Layer 4 of a small transformer language model trained on English Wikipedia (14 layers, counted from 0, width 64). Numbers have three digits each and are written without spaces.
A neuron's activation on a vector x is SiLU(gate . x) times (in . x), where the dot is the dot product.
The model reads these tokens: "a" "ign" "ing" " for" " their" " c" "andid" "ates" "." " In" " " "2" "0" "1" "8" " she" " was" " dep" "ut" "y" " camp" "a" "ign" " manag" "er" " for" " J" "ul" "ie" " H" "ens" "z"

The vector x that enters this layer's MLP at each token. A number n stands for (n - 500) times 0.0047.
0 "a": 427467466554511390608422630450563707240394596580495331323547645494518620486512545550720455310462462373678510660403306605518566399410433468552847694690361637442722497582372482411458290480611350
1 "ign": 435492400532473538722384663403661632330567524548635179407487577475511658520523553580658393297511508300656555644531232580393526369336484454500783717660387718482668505565407518527451291532598385
2 "ing": 362445367500562480730317616439591639358445527719518236355551584503488615419547565563683451281534432314641528680431227565432497413377557484530780725627413655450716463526414517500411245438558278
3 " for": 374290425549611459784322551450521547310563606599507254409611507494439573419501545604671428433452412317688546667495117569369497484462539540450679688682331607464673413593418399467337485473457277
4 " their": 307425489472667380812432511441490737339501639616487340256661508327510469514587523603601531368476510261637630632563314524341503484565570443484675665609254693409711521505489501493191327513586341
5 " c": 618590256614574473598526422541516622346576632464576495533587362252532431552618422420650565583335402541616583432527152576365321351500588404560425696576549542248738762647508367536335463632512427
6 "andid": 570601580564509463620719417365594466223473527350461261373493585360345597536401229478589431554506717373419648566626187452247538465553384364383483533594539557328756562399520529380317381588359422
7 "ates": 398618514353475404645333663680460621295474550703627568552375428442364593420591322451610309628580433301498710745472108671483401523391486363423634631521422512512730450617504583498371439540445269
8 ".": 373321240354417242464367556362557603451340487628542359499647510366281615439448448611586445404473264294732654566423275536376642559347423376617672768428415627393753561513459444509332469547409480
9 " In": 345216555459560585685517436424338419373603540604214530574539544600298668281780518591625191454401561365397581480492326537528530529554635434416676697577416488426792623512441410527298594598479468
10 " ": 523271621551560467509424513595410801269413484628466438449435626486444550395684451420501470597478436484654692573551372508456511519356735243562569572710565529113805479602490463559296638604495509
11 "2": 448410614731456466524392321563482734367339672747554606577539607424355611475709475665598529868532480562501672551631300633641313594379631351559686609573488619200725486508443588428417457564635548
12 "0": 647419621694453532528300501569552654418490553707506669474304608327291431487765544583552290700319442331523499441526393614499529600470617394479529704719418666243544455632464620419364381619802576
13 "1": 537522602870364486451492540555665616428442509616404611521378618499322629592638463506590511420333528496487584519611310636499371614447621504527699775509452578215661376503378687369305581508599524
14 "8": 475552490768354410534455604645620625406540502548495668413328457394303616494647494379565437277272441486535517663353314611423473699484591537449604708581422675206584426449459753437377460518560435
15 " she": 465644485623599315564459623690528617356548611525547614249441302334488718517500626679533643440400535467616612667290262520324463531663373516447483631615473715472705718508428490284301445590740553
16 " was": 528422621372412469732239516623517562441277671551504364443487661599525494587647517575605496355584556446648553663360244542401553571591197315325383744476402626486619604517501533318135590490553534
17 " dep": 511574304619583636545282463247450434425628533464483406499458447742467485538554504328645497748461326397599371406507259477274347646445394441514329698712469584377658613259374527439189312595386425
18 "ut": 414643497467521551492407491347740594437709373350399517306186312432330551354637466581432157591465437529617514785518397575558273696354504441516576671682552561455759417571387450599205481399472627
19 "y": 336794385583460561640364463502524585466343579597496571352291528565280534281787435621556412441439508460547616637488408622552225586401533348697789624309438645460759522463524497529238649340529475
20 " camp": 493565219439431519723430383481535327484620704426307399563237512452389724451668592512635193589353556334461578738500242448322455667335541472566284565579525605382714616579412595351356424487524628
21 "a": 468695523599603323486436521564573579360241471602615520251336612790423584433641521713649384245313625503542531635437282625683438704370569453723687557534480423429773484503392520374300494432415434
22 "ign": 547711399485439419635363581454775509491603414451808350514269523662426655568609560552528286309385625313490586600556174615312366580195554462554609673603483709414640506468443577579416510565511460
23 " manag": 578569331411518422598338327403766579425555472419561491502522382644171666457499455490571400445538618313550577629576140618220545545482299421309394599585553702476742513408436561600373394643412571
24 "er": 370651454654468413545454482364605421431307500675553535588478405452403582349737442616615394245461604407534568757516173608425636876400512462690629709640496687670603586533422527413303493462508482
25 " for": 392339438567586392752318446538488393417582493618520406559491387565380508311606496493624472546417420327647574620537024602360567631534605545442586617725309509534668465529478382485284696524357318
26 " J": 374405495693399766609273427595390476387188608505257457326531617509264409613495468247537489630236551546574487583433301564594528497566437323513675509735560445463732677519503526568233551604332508
27 "ul": 595547581667332448469489511493566494334330494469255572533310712545521692628688341617614251796419590360485414733653482552429232574474196350523659606847464593569670559539579461581414575570426548
28 "ie": 460604345525474302507429590606416401451276628607409727513191642359477616344702621626584464695390552334517473852292500599422340533477445433650761550776558665452778504410362496521378537591526528
29 " H": 615589359721382492735539547595421757429395656436518780326505557478417583698715491435516538566236616517498593574295365598510403394494515465609629614584526442329677841580555467526434411606308615
30 "ens": 720653640353526349566535668747561636338657513257445690631445606529561825501675460525480227517512526403542573646475295594382465681480361436450674555720550653382625629683446577549436474375336403
31 "z": 603596459505436475420334516761526537256476586309458581562327531584261678517496355516560513501312561451588521718307338599739451592272363360505763546714542608383652760654518505603474544410344409

Each question shows the input weights of one neuron of the MLP. A number n stands for (n - 500) times 0.001.

n127 gate: 295351471468674542690604488476375478364256349476547382465690337592482521487395624466365187505532514428668374375505549431412576435657612426402576539436368472535370514539478501467208323527639581
n127 in: 483326633594456554587512540579581814428565708602450336298431435364273457342550537762546673524547400491393632609591496439394426605568603479548471399490598513444511359563571388426431535581544325
Its two highest activations, in order, are on tokens 4 " their", 3 " for"

n53 gate: 558466541418534353516566463545406509675558547339515378464461525470579619357153563600584530555542628534475511625300515674550581638489488346677500552346563286396666416535622585476387450454535427
n53 in: 499426548496407424642462626569506645656468409548649578470563714504581619464363470225566361626431547550573452490428376664542496501602659486394496480511361642552408593596438395449551670292688700
It fires most on token 17 " dep"

n48 gate: 238563511492449643257360535676543532621501557425446568683527334519598452369435374612561536592472541586569461574497618441312425483381440344134280679601300303554447607397499529646319271365409553
n48 in: 535575633288527285604633280582274528498427562465498442589448351562650454709419515561563540583639755651535559543567509621517391502552631275394410489464635426454583494519595655408488452492745298
It fires most on token 16 " was"

n41 gate: 511334236495369446406481692630568242544515504371456516393639645563269648602633445591673637621514341701444573549311597429513364437846567712391259683721482576641513284827467323460575534518514606
n41 in: 763299487601474673331360578444455608560538719439442411468335771480386401281605290654491577443546489634520482421587338569358494407524704459511250488660412396657620471552433563543786296510339562
On which token does it fire most, and how strongly? 19 "y", at about 0.14

n23 gate: 542505585395406663563426784673464432537390653630653422742750622479512547417500405351300387526541293504366441454419446513643320518554231567585567574640487386531654389441491284446577348486542399
n23 in: 456522542366527540509465673670470568653463448763495468796521422339552670470419294353540321532697417419553302401429443428421470561563412367672409462394595435500568439662355671507520605513443524
It fires most on token 7 "ates"

n15 gate: 520374396409795549586609477729527506513283576453462581301742590439580472525597691542509569712681512607666540482765598602474437539672677206438305526750404548550417356608468528587343538423293633
n15 in: 468413515369238406523185506453412529642561594479381350549464507651641553643497401420467513491492624641580599474468586854517274369522327383506549355682531570491617615673528506442737458673644506
On which token does it fire most, and how strongly? 26 " J", at about 0.31

n97 gate: 520499465412642477324445464485628366414493174528431422389587612529363510571445572360458400605483601555264521684368467338608475464660362515644633652553552596526379289358498385593348512519600514
n97 in: 489363390596574593491422382605483539378624445412446411493378414639609681416584345562697356622601596471514658507623441617682583491571241439555460514404495401694519544523640562487563418409558391
It fires most on token 27 "ul"

n44 gate: 479500745447668599455483346416558379655552535280725371383532536413570901351416601552543636347432540421644520444384468512364558375428700487315589544347462283369637629744506558327582412526511573
n44 in: 554586352393668665609599292583490292591469554591704498409628756678438459588506528440490680513346707481514372648676568575475691573397576494671439582661622587236534406522660651655474659397366586
It fires most on token 22 "ign"

n119 gate: 548445373732375615563438424423738526508408462428576545348682559573639440279791442462583426458575567330387341607448555320564638469655487268558537676532497540503339462522558600546626410614405468
n119 in: 643533427419382441510393380711568435805632500622540617321337610425467540480416420414584547425487656440655695576494416484526429320414681700454584480706540348668608454368414198357588600468556328
On which token does it fire most, and how strongly? 2 "ing", at about 0.19

n83 gate: 345551550661613617288596485420491594442518420720584400705361210464542344550667483529485458271403570510493553516466453437558765690523408544546448428394421445252454519295363410366610531440554243
n83 in: 368559151603559440608547426362658507528469516549456504595462474650512402634518425262532555514416596573445643476451628223137591504437584317460770486480319599543373434697558457716373680510558633
Its two highest activations, in order, are on tokens 24 "er", 30 "ens"

n49 gate: 456459406421429511448469625427696499510484442597525337392667635381441506644395440314836573378487393586613350627331520625525480368363443394486592597778363433576420532584316584461479308565518520
n49 in: 286450396443425405475374459541504331544493440482468474355751601402616557544559371415889495327500302487556486392446524398527489441540505324525631509573276514638359401652417587475570265596494691
It fires most on token 0 "a"

n20 gate: 476617486663575416330463448631801306558526301458419320371551424743514574626450618527464415366400451488660608485568566422581686548577842574588677460460540479671600275557582470456195350537583523
n20 in: 484532348275661562474575614448463265314474497410375465457588642438429583685578401347466274496590608411484597529415519514504651650687430502220400461532558450481507595722650463446539583641612650
It fires most on token 11 "2"

n90 gate: 463529532523610618434407525536396574063431374306416229489461367544420695483543608649173467492523475542649489298456399396454465477551676499361534491193378380603429645519455707525469305623577464
n90 in: 645427636512385497515509514543222581616568480310387568640505436461566493500540500549458584648537324416373623593321460539419552433306393342658421336454456439360436453411515590621719493435580307
It fires most on token 24 "er"

n101 gate: 702540493601588509819419676490434601657592410256470372535631436579639724689626449592557529560644381369442617566360666468292383532642455546358505588645647510346387538514542437412695449448628567
n101 in: 571256538541561471494503441742360633481691432552473570295600459478440510411594468570392561748538529328659633409377531581363540469566382462430412598472606379678421491399296583420631404489527361
On which token does it fire most, and how strongly? 15 " she", at about 0.39

n112 gate: 509580385398592667295359585438370479616567568527484407479480401600265376490598413442502412401442628572621634449531284492507515391603435509386455351231423423383469548641528594655383332481716417
n112 in: 681639459527574320426723354457591331743469437483400578289557549745579504573449573366629419324535486648528475529590436605216487463583627398583406300427446689293527474473495533499248639305445540
On which token does it fire most, and how strongly? 23 " manag", at about 0.28

n3 gate: 487437657422464618376505640532700529597391613583337495431761459341359497606603549624484414462774371374394378508545529446648405501492418422517450298527596600611752379658390554491538641623361555
n3 in: 643701428517525570539430559663474403495604249565666388366495428415436565411477326378420394471478566302657544479443660594446465538593373729757524471291637359493670392370439687515447473759518651
Its two highest activations, in order, are on tokens 18 "ut", 25 " for"

n70 gate: 486206567461389463665560589385520614425544408483460408568369441615633344554418486408602541428486587615425483569717458292453493407554496509494532304630516550218402491547327231248325518354707499
n70 in: 538259398502557405511421351455316700657551636417501513506512341408406439599310319682635406410514452706527378531779319496369636433465553395716447188357596662219433336281528410431323562489501516
On which token does it fire most, and how strongly? 10 " ", at about 0.4

n102 gate: 519686498500543410573548637444407535531434464549517359379373481551509599670638432329596477401698343691577542416715649720466523593439583443565409407566495359271424597657403431612412414744364580
n102 in: 666289455490675477478335414433394676459624438450787525575276688522416562516430258549668460541405647475499411516210382457726422571299390432642390467304579530581374538402691529415562642310595443
Its two highest activations, in order, are on tokens 21 "a", 22 "ign"

n33 gate: 368654574709680640295537681569513583507504537503361379557648680486252480343464814380483531268687638387608519411473661395490367664466404363479223517741558548593673465575610495522522574643228624
n33 in: 529473310482568679606506472358497569477753589456620533585536471520370370480478288597592551404379477777345423608621408549674636635518337407596433804376653359523680213535540513667626274506456518
It fires most on token 23 " manag"

n60 gate: 493488536664550678455505623602399518297466507645506417567453494511433527339503575397452429353324523440447571384511549614593458552501530697558320431597550472496673629460600469485721447323501422
n60 in: 589675443388541546339536404621411323542173534558496399532526350460467564397345303423500448422402443450554554588401557509460486464484398573387432479548583445653706430566449558522579393587638373
It fires most on token 31 "z"

n17 gate: 411466672535533444494589690593606548562386305510340381630578506278576528673502622371500616558598188496415587382534621502557391518580423263698754457589550631653298673454311377574494633238516345
n17 in: 372612452387476491550361343479603370510356286391609470447429535562735445484524296445445484310475543521464318429460280434461338478457783593316355384436239428497707591540607750557458429388486581
It fires most on token 12 "0"

n82 gate: 545499343511658684423617328465763358614459648576474401478699531773589376483410714592529474544548508660441578409595467537479459658271709474673654611418400576433411414537505713488354528428597433
n82 in: 629705579524599566546336499599524455432588297624473444402393411445529520703560576594465490536268365508639585369404757426679769244377626466428474650718385449631614276567484403459311569547658344
On which token does it fire most, and how strongly? 21 "a", at about 0.2

n0 gate: 662580544347408485532284247483409415534334292661703447451438665567706558651613392430458441572542644341650409559484585586470614491351475540615479467385415367535667506495381508696544415399699595
n0 in: 560556439488677536523535427609540585615625732637545554432601801416447513523684378415541486573589407257484455359500452557585428659304604465610356345339357595570616549523448288501528564378528580
It fires most on token 19 "y"

n117 gate: 564626495477493654399195542252555401451539359414480500499618674527515455414627543641397551588543467396392511617453618468562409505585229516560257515648274424423544488351204366422446487303471618
n117 in: 620492417456546430539566588549486615428392621380430270617264441388600535458170242850391433489372427486471448416426486512516505716617650615594710451426368534586652474455546632428566380374424466
It fires most on token 18 "ut"

n115 gate: 346632366296487529568442444432473418325284543435338574486671613588554510571493524278656483655576522518289658588649659489655572560430736624526597482483521660605518493805557555650497534581580416
n115 in: 311730442453450536222472623495480575422787492630522565647544566411313216295474489494543556438305573436319424518740572544696502743581607653386380651609623417324709441497698375471519423436583470
On which token does it fire most, and how strongly? 16 " was", at about 0.22

n105 gate: 600394461559722456280415609390520477508541455393438576504446704520622455491616536556523662443517570659458557576327604387645661364454442512486606722539382526499525510402582568774467635290577500
n105 in: 355402549540468384491628345619560413584381514500649449592487540497710391585660275517694524519622453548528363520356541565454414479516515580463504405634578672479555516473513358694515482336447703
On which token does it fire most, and how strongly? 28 "ie", at about 0.13

n59 gate: 136325277317742430465480356345629468513474380537670422415704527688267503425498724675425368379551729546596481498542616662412514619644559608495469718273526279510590757524350420345521658521392567
n59 in: 638518460478440480406413473508609496418560627570428424404778651346389465710493644837449460705431269664371337642427665477586655360439655452418609682641466501692650617555614247278469729646301492
Its two highest activations, in order, are on tokens 8 ".", 9 " In"

n116 gate: 738520451449432458537387475658591375506559238577358612578447361519392544579410370581308390711331680596511574347598685541456483511428440580430486437465414265538458240408323521474255358534652550
n116 in: 495496423639478652423552425491733468324381605338523631678337624464488423419261416515296436813399756409537552483438434286619427549456587639561509478423181503546623423491497499463489256469641556
Its two highest activations, in order, are on tokens 12 "0", 18 "ut"

n51 gate: 224367537669525659419617364573485645432447336637541621496321385485564472704321464284510483528279662545803443555398531406267688505386515525559643498309316311501404368494558710419402549491699526
n51 in: 323560410546649515544637600596651587567458538642490447279575542511439562492328352473193644453416558644531627397468342288328548706388750570509334467510372546433590509482446130531331648424457708
On which token does it fire most, and how strongly? 27 "ul", at about 0.22

n100 gate: 524441516318706641622484485656545361482437506520657094558654548632518384715634309703647625660599406522461516596619483657477433550670552540440304737529704488483463394359421520385414462423383329
n100 in: 506423467421608639509314822368421529480451646635420615558520505378562284477297441466478503381592570395318360517512312508669603528476595524604558618660419523397374415388836541717517587608567402
It fires most on token 3 " for"

n64 gate: 482778405505600500327442521550461554569611389482406289464527381338438325307567483683640617552499520573469625512560403437505184594637617619467549488433437410538570459602708462532458435513408505
n64 in: 468565507506326705575513623447632446373528514655682569475448445672656615545459605593504518586519524538486694453454578526545575528570517471522536682429428342583508511631300408642298496708527296
It fires most on token 19 "y"

n89 gate: 437468747545699396438244470633557564257563551561499531619509484410366506631679628565449389350407369585742532560677506408622490424599460399421388553240536469444465065400391265598493207515443392
n89 in: 483766424478461513538530306422464693466340627531615366528456546537464595711685470473451667680579507436526480414589526289407505513494788333415559112583447546516667411673692580481231690377453414
Its two highest activations, in order, are on tokens 10 " ", 11 "2"

n2 gate: 410477526698471428431268357258496362425635500512523416454454565556573415692524423448350703682588539298406479521503752599658641275632335669491424676500552396606635492290428316364320535353616282
n2 in: 498587501684426412616449559531505320297603559615533386537595647615339561559424531322361492465322371235326396440337853505669534605418458675241245592563586519516665425512508370291385526283508344
On which token does it fire most, and how strongly? 17 " dep", at about 0.45

n94 gate: 661322442378522497558512331369562760381520656463713607423390397571451317511355486522722467536512665602501324630462467527597596341530553424577712407495406469600230345477554532460397578451425439
n94 in: 447257665487542616479690500601510614573593535591630445578529705262335332610416590660598465366507483539444454230523585443631383635529402688495430475714652596594727587538757482382513400520234444
It fires most on token 20 " camp"

n108 gate: 632439674665755623366201367265595598511417507390287418494364593300581550496549734622583558525540456530347438412481743353816422457495438562476503529508551448404407573595608543573346564388284268
n108 in: 650598559560544509355324562710654369430494249208247320490754372566492474441627634668404366461500418408363626501635681583628359343641463545551586638605568474483466543488464548651495372531427489
It fires most on token 27 "ul"

n35 gate: 415505339723433367596403229455384448497479438748519482467466403535348427409393374503794369335596449730615435404701740516508682539442487541652649448370440435576679583579527444406481430551691269
n35 in: 367419559322495543470423447270625616534700466486378492485485491462541398510322517353722536512446356555487415547522284394668415464436346358500642438369517428657517379537592248343316333495543608
It fires most on token 8 "."

n46 gate: 482605545595542397494438431517396443598462552282465453524545442734567484405527513597527522502388677561394406581355595393306502764347552531590617470480390534417392544392560654639744429526330541
n46 in: 657705604458520644465528462714430470453567385374399600565517735459606544481404591393431484568498577567466314393387485627483445479264540573512419567521693555616397637165389687592584616471330557
On which token does it fire most, and how strongly? 4 " their", at about 0.4

n77 gate: 430409555368385287579482459510456658524734643480481422629488436194611462667562630560499414483608437726476272529431456540562620296504379399749616258406649667432470429536665402437375441543520207
n77 in: 502554726504505630425444382491530430474455522603237654372325601591532421519385518507733614535628670474626581491455423656537736468397515532305374643355343601413404548563492530530469500477466649
It fires most on token 22 "ign"

n121 gate: 435443463572462665766590525456486320670464485374643617549855495742523591441431501374458415465311728304707367640662593457442601415280389403529553347450538499412538522665599302368455408293608606
n121 in: 610533540342485504442555533398450624507809497687481637422352336342303143417539503629601567597589496708334302548540301354479538333614366401411453587528314615518532559505763395390360420462347570
On which token does it fire most, and how strongly? 13 "1", at about 0.094

n103 gate: 542549431346591602317486466383688399514358853511473499236868628460426586376467426484505508543533387704370488569681532635670478524447622662399524452569564761451421719417506424480522703432520493
n103 in: 470453410652499477720353595580420693469607538451477477489307249601576407282619399577589359446402487478268390576268685545472656525430444541425217397591457560655504616292506347625559527489430680
On which token does it fire most, and how strongly? 13 "1", at about 0.089